Layer 2 of a small transformer language model trained on English Wikipedia (22 layers, counted from 0, width 64).
A neuron adds its activation times its output weights to the MLP's output. To switch it off is to set its activation to zero at one token and run the rest of the model.
A neuron's activation on a vector x is SiLU(gate . x) times (in . x), where the dot is the dot product.

Input weights of the MLP neurons that the questions are about. A number n stands for n times 0.0014.
n23 gate: 44 -209 -204 -190 54 364 -345 230 -32 -44 -26 -293 182 97 -127 74 -138 23 -149 -416 -464 243 255 110 -16 88 115 -42 15 -343 -219 -203 106 22 125 -103 -71 73 -132 158 47 -168 66 366 125 -256 -148 -149 138 96 0 67 -6 -12 -76 148 -318 322 181 151 -70 105 136 101
n93 gate: 132 42 33 -22 51 -62 -153 -32 105 -108 0 107 98 -248 -57 -33 -120 44 204 458 137 103 -137 -263 -20 -66 169 -95 -380 -150 93 -222 284 21 -28 215 279 53 -220 30 -121 -67 165 201 -187 -207 71 27 -123 57 58 -54 -452 -137 100 173 46 194 -108 353 312 53 198 -13
n94 gate: 62 -379 -115 108 13 6 -187 -266 -288 0 263 -276 32 161 229 129 124 -8 -26 296 341 372 -176 201 255 155 -26 36 -146 258 -156 86 181 -214 -94 129 -77 -50 -176 16 365 -117 -106 -112 -152 -27 -103 -211 86 146 0 61 57 -6 -174 219 -207 -294 63 42 69 -147 -10 187
n135 gate: 190 -29 -307 63 138 -92 -76 102 58 -111 -67 -83 170 40 -236 -221 -94 14 -47 167 -32 91 -16 40 -19 180 -28 124 80 -61 -140 -56 -44 104 182 -62 299 251 -122 57 88 216 160 111 -18 -111 45 8 0 -31 -172 -88 -73 -30 -75 -147 -120 -65 131 -22 -32 -10 -83 -33
n164 gate: -36 -128 134 99 33 353 88 176 -184 -114 -64 -46 -247 -159 -105 -80 54 159 85 -191 81 27 -218 -100 26 229 21 169 0 -90 -135 -129 -124 43 -66 -73 155 5 -194 65 172 339 7 209 -220 179 -142 -119 194 165 83 -83 -128 56 -87 227 -163 -344 4 -165 -262 -18 100 -95
n180 gate: 338 -4 114 -291 -198 130 119 -129 -120 381 58 -143 142 79 196 61 -113 76 116 226 -86 -110 110 -131 30 -118 136 271 -154 47 129 214 50 73 204 8 -74 -27 0 289 135 91 -34 -198 -253 214 -5 49 204 -109 -66 298 47 -76 -195 -264 -98 63 -104 20 110 -99 -74 44
n192 gate: 172 -207 52 25 -89 -52 121 70 69 179 133 -6 0 53 -212 -41 -117 -48 -132 133 52 -29 95 29 -145 21 305 -112 -443 114 -11 -113 239 -73 -7 141 109 -144 -31 229 196 -74 -124 191 -243 -178 175 -235 -176 -26 72 -234 36 127 93 6 -91 -11 -78 382 -371 -64 -117 -192
n214 gate: -119 258 6 -179 40 -47 151 383 23 -50 -65 -187 -460 112 90 -315 337 -46 84 136 177 11 -238 -105 -153 -88 -57 -5 -107 -219 116 99 25 22 96 -202 33 -28 -231 -179 67 315 -74 227 179 -140 -259 312 -166 156 61 107 -133 131 -239 13 -24 173 54 -280 83 -260 -405 41
n294 gate: 62 44 298 -93 90 384 -65 55 -246 40 -41 -50 151 166 -34 -174 -70 -28 -209 -173 -187 -5 -173 163 -113 -125 84 108 128 -55 71 130 0 94 118 88 -151 191 -212 -9 -173 -81 52 -241 91 -364 -83 400 -235 -199 145 85 -47 -33 -227 -151 167 -59 123 -315 16 188 258 152
n338 gate: -117 117 -156 -56 -227 99 104 10 -163 -78 179 -11 208 251 100 -213 -37 -192 104 -26 140 -221 -299 294 66 157 -144 -136 -218 8 16 207 123 160 -170 -125 145 -254 -56 -159 -154 106 -117 86 191 -208 197 -4 -201 -198 -18 -25 -118 260 -30 -126 305 -197 -131 -205 329 132 -31 199
n355 gate: 0 273 -85 -98 -33 -105 -138 -55 141 -51 -5 111 -84 115 12 237 54 -113 -68 -63 -53 66 -87 -193 -206 68 81 -158 21 -101 -10 -198 96 116 95 -133 -32 73 -243 -265 -157 97 -67 -210 -131 9 465 110 -296 -235 -66 -23 -146 207 -148 22 210 -146 -140 104 131 -99 45 -369
n23 in: -155 -65 -39 268 -77 89 324 96 -22 216 248 89 -27 0 242 -38 -11 323 364 -28 56 -87 -98 -58 20 -247 149 -125 49 127 81 -100 -19 -14 -224 161 43 -357 137 -366 -342 -240 8 -211 -11 -90 117 142 -202 -134 154 11 83 136 250 -58 86 -375 -150 23 -12 -257 327 -103
n93 in: 198 35 74 -26 -24 -148 -118 -15 4 -57 -53 45 55 -134 7 -93 -92 -56 129 372 47 -29 -109 -129 -95 -184 155 -43 -309 -181 -82 -294 302 0 146 271 205 -96 -192 52 -100 25 52 156 -161 -262 22 101 -237 188 37 -279 -344 -62 125 43 -27 199 -177 318 216 15 196 6
n94 in: -97 303 -37 -116 61 -27 111 92 230 -179 -297 342 0 -61 -315 -131 -44 28 12 -252 -239 -316 127 -101 -270 -144 -38 24 149 -235 206 -85 -104 294 -7 -47 6 108 137 5 -397 134 91 59 158 76 118 162 -139 -149 74 41 -74 -51 205 -314 247 213 18 -17 -8 66 88 -161
n135 in: 0 -7 99 -74 -136 36 79 4 -65 187 176 -21 -114 -65 101 282 110 -323 114 -33 234 29 24 26 139 -166 21 53 -172 -29 53 86 -3 -116 -412 10 -167 -121 86 4 -85 118 -139 102 12 245 -158 31 44 236 82 114 8 160 103 273 -24 -109 -225 -139 -68 -223 150 27
n164 in: 166 -17 -225 -153 -132 -226 -83 -139 192 151 33 75 305 216 -90 83 -56 -211 -67 170 -112 -28 222 146 -9 -190 -112 -153 70 -20 47 219 91 -109 25 72 -261 67 -30 18 -78 -293 14 -295 193 -86 163 251 -63 -63 0 106 -10 -154 159 -294 237 255 92 62 354 19 -52 127
n180 in: -366 222 -87 172 95 -93 -80 -58 -68 -298 -36 138 -74 -29 -106 -13 33 24 0 -111 -41 34 -138 65 104 117 -119 -232 197 26 -168 -211 29 -53 -330 37 -102 -4 113 -282 -99 -99 26 132 187 -329 116 -44 -305 64 16 -203 -32 59 241 90 95 -19 120 33 -178 13 131 -171
n192 in: -44 301 -124 5 42 0 -116 -179 -327 -267 -236 -105 170 39 212 177 -212 7 120 -158 -168 -234 -79 -273 -42 -242 -157 19 63 21 188 -21 0 -20 -19 8 -98 -15 178 -228 -331 -6 241 -205 174 84 -114 33 -90 98 18 -60 -51 -99 97 -36 -74 11 -143 -370 277 63 116 -156
n214 in: -108 -25 -142 215 -306 238 -334 -6 -240 191 -105 -114 0 -135 -83 -81 91 93 13 -44 86 -328 -77 -22 -336 -239 121 -59 -175 -164 222 18 173 -91 30 -356 145 40 93 32 -351 106 17 -147 126 73 -181 113 -443 60 41 -199 6 107 87 -14 146 -157 -179 -270 106 329 138 240
n294 in: 6 -146 -273 70 -57 -335 64 -26 287 -130 43 41 -79 -160 35 139 174 29 248 54 104 -20 226 -139 30 95 -73 -79 -110 89 -142 -141 61 -182 -76 -167 176 -120 216 74 170 91 -62 277 -50 328 40 -461 323 160 -76 -152 173 35 183 126 -56 112 -184 244 -159 -175 -246 -171
n338 in: 251 -85 29 -120 185 -93 -179 33 103 -11 -207 -125 -184 -292 -150 191 -30 97 -60 28 -76 68 299 -193 -71 -78 139 193 145 68 -122 -136 -95 -163 86 149 -76 337 -19 238 181 -99 110 -14 -209 214 -170 -43 208 167 -17 61 116 -213 -4 -22 -251 244 37 203 -251 -180 72 -57
n355 in: -10 260 9 -111 -62 -123 -150 17 180 -117 -35 72 -65 86 -93 203 139 -179 -35 -67 25 -13 -107 -183 -196 136 4 -155 12 -206 0 -90 50 81 96 -170 5 52 -254 -195 -128 146 -185 -221 -216 17 333 137 -221 -212 -63 -22 -196 168 -52 36 260 -134 -178 33 101 -94 47 -314

Output weights of the MLP neurons that the questions are about. A number n stands for n times 0.0016.
n23: 70 199 20 101 -45 -237 294 -84 -50 -152 -24 83 -178 -158 -5 21 138 151 185 364 134 -19 -266 -22 -9 -203 67 -68 -26 420 174 91 133 -207 -169 173 40 -62 91 -124 -117 46 -163 -164 -37 -46 8 20 -215 101 -43 -91 43 -18 -134 -105 186 -260 -143 60 98 -71 14 -75
n93: -39 12 -40 128 78 10 -194 -52 -15 31 23 0 57 -93 68 181 284 -85 -263 -213 -112 98 209 51 -14 91 -26 8 158 181 118 99 -344 37 -20 -253 -160 4 262 -135 -393 -90 47 -135 75 251 -121 -81 17 31 -173 84 296 78 -43 -60 -32 -68 112 -227 -73 140 -145 -47
n94: -30 121 -139 -43 -196 134 335 187 244 85 -14 235 -181 -133 -83 -104 64 -173 -90 -71 -131 -319 229 -167 -66 -114 -8 -92 131 -74 32 -14 149 215 -166 17 72 -3 11 65 -431 25 250 105 47 133 82 107 -60 -261 67 76 -108 90 -44 -236 -59 62 -35 151 193 159 42 57
n135: 21 35 -17 14 10 1 -42 12 -77 86 -22 44 -61 27 70 125 8 -168 30 -40 181 -34 1 45 28 -182 78 -73 -189 88 -28 -27 -92 -181 -177 -156 -43 -119 87 -108 -147 82 -74 -65 6 182 -75 100 96 102 -26 114 -88 62 68 311 34 41 -72 0 -49 -11 271 -50
n164: -20 84 -157 -70 -3 -158 32 -180 168 107 -77 -18 202 63 -101 128 -68 -157 -25 9 77 51 288 79 -28 -108 -22 -23 149 -75 89 92 269 -64 -10 108 23 -95 33 139 -102 -90 -52 -211 230 -64 22 228 -12 -75 -6 280 -62 -39 52 -111 158 277 154 -10 295 -12 35 82
n180: -135 -25 -155 403 78 -9 39 -23 58 -161 -58 194 -131 133 -218 125 233 -133 -73 -72 119 72 -210 102 87 122 -123 -97 180 -9 -249 -347 84 -24 -137 -17 74 -139 -126 -133 -278 -80 -52 -24 -31 -84 87 -33 -13 15 78 -66 28 86 -24 -85 -92 -178 115 -82 -99 114 -72 72
n192: -2 85 -144 143 185 -167 -192 -26 -139 7 -132 -11 -51 104 13 64 214 139 18 -169 57 60 -106 -44 170 153 -70 153 301 6 28 6 -148 183 -29 -120 15 193 79 129 -480 124 187 -72 57 -59 -95 30 65 -54 -175 165 -93 -95 -93 -57 -59 98 -41 -164 124 -55 148 33
n214: -48 -92 -116 169 -50 148 -316 -214 55 54 -169 227 390 -82 -54 137 -120 -79 69 -176 16 -25 362 84 9 113 163 -93 -35 221 79 -147 133 -89 -137 -47 147 36 192 167 180 -63 11 -133 -221 106 37 -201 44 7 -199 -185 -49 -84 188 -3 -59 -216 -178 139 -72 223 272 -110
n294: 13 48 -4 12 123 125 -24 154 -202 -57 -32 -16 14 -40 -2 -96 -123 -199 -58 -200 17 89 -150 46 -72 -56 56 192 11 -66 22 163 -49 80 27 -3 -121 19 -130 185 -42 101 194 -237 90 -346 -135 311 -188 -83 97 143 -58 105 -203 -27 74 93 214 -65 -41 96 66 71
n338: -96 177 40 -5 -92 49 62 -28 -210 118 6 -66 193 228 -22 -109 65 -69 17 5 5 -74 -287 182 17 221 -150 -57 -92 12 74 166 167 -29 -72 -53 69 -198 34 -90 -128 79 9 95 185 -288 92 -106 -63 66 -175 -119 -11 70 -181 -101 185 -200 46 -59 193 12 -172 -14
n355: -135 -54 143 203 114 -9 -56 -73 -172 0 110 -105 134 -223 90 -161 -38 131 131 100 134 -15 190 234 93 -53 82 35 -92 34 6 15 -133 83 -133 135 -56 0 333 12 92 -242 -62 112 80 3 -177 -26 -44 -25 -75 87 213 -108 140 105 -119 208 38 -20 -105 -24 22 51

Each question names a token from some text and the token that comes next. It shows the vector x that enters the MLP there. A number n stands for n times 0.002.

Then comes g, the gradient of the next token's log-probability with respect to the MLP's output, scaled to length 1. A neuron's effect is roughly proportional to its activation times (output weights . g). A number n stands for n times 0.001.

"recogn", then "ized "
x: 130 -35 15 41 11 66 -47 22 -11 -22 81 -38 52 15 0 23 144 24 -84 -91 -5 -25 98 1 -59 -37 14 -24 -31 -29 -12 -8 -57 -116 8 -145 -34 -11 -7 117 169 -45 2 61 -49 74 24 -108 69 47 0 85 49 -20 -202 -7 10 43 -6 65 -286 38 13 37
g: 156 -144 58 58 -2 -29 -26 -43 -100 6 241 97 -173 -106 -36 -4 24 -150 260 178 -46 -8 -56 98 -34 -73 286 -25 -87 110 170 -19 -87 99 -4 59 -54 -73 -61 -100 23 17 -99 44 47 -41 -253 -68 369 39 45 -10 -70 -155 -154 212 46 -232 -130 69 -23 284 13 161
Which neuron, switched off, lowers the next token's probability most? n192

"pen", then "si"
x: 46 -59 69 115 -13 34 9 -1 11 -47 75 -92 53 -47 -27 149 50 -41 39 -109 -11 -73 2 -116 83 48 -2 -26 -18 175 -13 21 -178 -37 9 -137 -27 7 29 129 82 -86 -13 -8 -67 -51 -46 61 -116 -11 1 -10 76 -24 22 -7 -62 102 -36 -8 -25 15 -114 7
g: -92 72 -297 2 128 -34 174 84 -122 -11 -155 -135 175 -76 22 160 99 -30 -219 3 -20 -116 93 22 -221 163 182 -212 321 -48 -201 -65 -129 -75 -126 57 9 -194 43 126 25 68 35 -195 209 55 31 69 57 -160 -71 81 37 62 -50 206 65 31 -129 -6 -43 80 -18 -152
Which neuron, switched off, lowers the next token's probability most? n93

"Princ", then "ip"
x: 12 -158 62 -24 -70 24 118 19 -48 -39 -3 -66 69 -1 40 40 -8 11 -34 -2 54 124 24 41 19 60 17 192 -12 -18 -24 5 112 -34 31 -78 -44 17 -44 111 -25 -49 0 283 -17 112 -43 -175 94 -1 2 -23 5 -44 -149 -23 -24 33 12 23 -143 -19 -38 23
g: 207 -67 38 89 -122 -158 70 104 -120 64 120 -147 -51 -2 80 -294 83 39 84 14 163 138 -23 215 78 -117 -152 -75 -204 -57 -313 87 -27 89 87 -15 -45 117 -9 150 14 -90 64 -114 -28 91 -228 139 -228 -113 -232 -206 -1 213 -14 119 154 -89 -69 40 -88 7 57 -18
Which neuron, switched off, lowers the next token's probability most? n164

"music", then "ian"
x: 74 -109 79 -17 34 40 31 -75 -106 3 111 -51 -54 44 37 49 95 41 19 64 -19 42 48 17 -66 -107 30 70 -78 -35 -24 24 48 0 37 -78 -32 8 -6 152 304 -15 -55 48 20 2 -85 -148 88 22 0 -41 57 1 -108 19 -96 -26 18 -50 14 43 -38 -24
g: -158 -35 -49 -35 -2 -219 -134 -39 -16 -73 271 110 -38 -59 -13 -347 -92 -112 -81 -67 -149 261 -133 -40 145 55 -27 -146 -99 -23 -85 -240 100 52 -31 -97 -170 109 128 -43 47 43 10 91 -181 121 -160 147 120 -33 40 -218 15 54 113 -51 -60 126 111 -281 110 -79 -141 -46
Which neuron, switched off, raises the next token's probability most? n180

"Car", then "ly "
x: -4 -204 24 -27 -24 -22 51 -66 76 -111 -68 1 97 -41 -7 -29 38 9 -4 109 -14 22 119 -61 48 3 46 3 28 -69 -79 -29 -2 8 32 -3 -93 9 -2 28 85 7 -57 32 -118 26 -14 -176 0 -3 2 -35 54 -16 121 83 -29 -104 -173 43 -166 45 -145 31
g: 237 -232 36 5 97 -191 37 23 40 -53 201 17 -175 173 74 115 116 23 -128 241 -211 -157 71 -123 -23 64 -53 66 -193 -200 151 -46 83 21 -4 -155 86 47 -116 -78 59 -57 -134 76 -78 -16 4 -59 66 109 104 414 256 -1 -70 59 -13 -73 79 93 18 36 -93 142
Which neuron, switched off, raises the next token's probability most? n214

"acc", then "id"
x: 23 -26 72 2 12 67 8 -22 -44 -83 110 -27 169 28 -34 89 113 -6 -63 -74 -26 145 85 -61 110 -4 7 186 -46 -67 23 -13 -228 -6 47 -21 -3 34 19 77 2 -58 49 35 -60 26 -63 9 23 30 0 -84 9 -13 -106 15 -8 62 43 -1 -48 10 -111 62
g: 29 156 -144 -215 -22 215 5 53 90 123 120 141 152 -189 62 -201 -38 112 -303 88 154 -26 152 16 182 -24 74 -193 -156 75 -7 22 72 38 101 -234 -35 168 79 31 32 -162 -83 259 -56 40 157 -92 -73 128 1 -110 -73 123 -133 213 164 111 57 35 94 -48 -8 104
Which neuron, switched off, lowers the next token's probability most? n23

"in", then "defin"
x: -18 -110 134 46 12 60 40 -45 6 -19 -1 14 138 -19 -15 61 -8 7 -67 25 -51 -53 99 -78 68 20 -37 -15 -94 5 7 8 -282 25 -2 -59 -28 76 50 107 155 -52 -39 138 69 16 -89 177 -114 0 3 4 60 16 149 59 -29 5 68 19 -145 -34 -35 36
g: 148 -201 -96 -88 58 -2 58 -108 -178 -99 102 236 103 -47 102 -112 -42 126 46 99 64 87 115 65 -244 -176 187 160 -75 -238 -99 78 -80 -24 329 266 -159 -6 186 87 -144 12 43 -81 -117 110 -104 -14 -22 25 -23 213 34 63 -167 -14 34 36 2 122 -124 21 197 -3
Which neuron, switched off, lowers the next token's probability most? n355

"Sp", then "enc"
x: -29 100 116 -34 -2 -7 82 21 52 86 -8 -31 -142 58 -7 5 107 -70 46 65 -33 94 72 10 -16 -14 61 39 9 -60 -10 24 47 -54 34 -142 50 28 15 96 45 34 -7 -15 -104 114 -36 -147 44 8 -1 -90 14 -45 42 -12 -25 -18 -198 86 -46 -47 -45 24
g: 61 -205 -24 -195 137 85 -155 40 -58 -107 -58 122 -88 109 15 37 -247 -2 129 11 -51 -46 82 -335 -166 5 44 153 53 20 -35 -6 -47 237 -72 -150 -44 -87 -208 -128 8 -179 217 -178 -130 -4 -78 -86 27 66 92 29 -62 192 -72 59 -145 -204 -67 259 -80 -197 -51 93
Which neuron, switched off, lowers the next token's probability most? n338

"50", then "% "
x: 88 -77 68 39 -4 60 -43 -32 -27 11 4 -85 -72 -21 -3 -19 11 3 16 12 125 -61 60 101 64 35 -39 -64 -60 25 129 98 -125 1 3 42 -16 10 94 90 71 -53 -20 73 -3 -142 -97 70 81 -8 0 -6 77 -23 37 -31 -78 -54 -93 133 50 -29 -66 67
g: -166 -93 -9 -201 -105 49 -179 25 84 -121 4 38 39 133 -30 154 -41 69 92 196 93 122 -254 -119 74 -37 -40 -33 185 3 190 -84 118 0 -40 -373 -43 -45 -108 13 80 142 2 107 -64 76 8 125 -100 -4 11 -74 51 302 90 -251 68 -235 -17 81 30 136 -135 -220
Which neuron, switched off, raises the next token's probability most? n355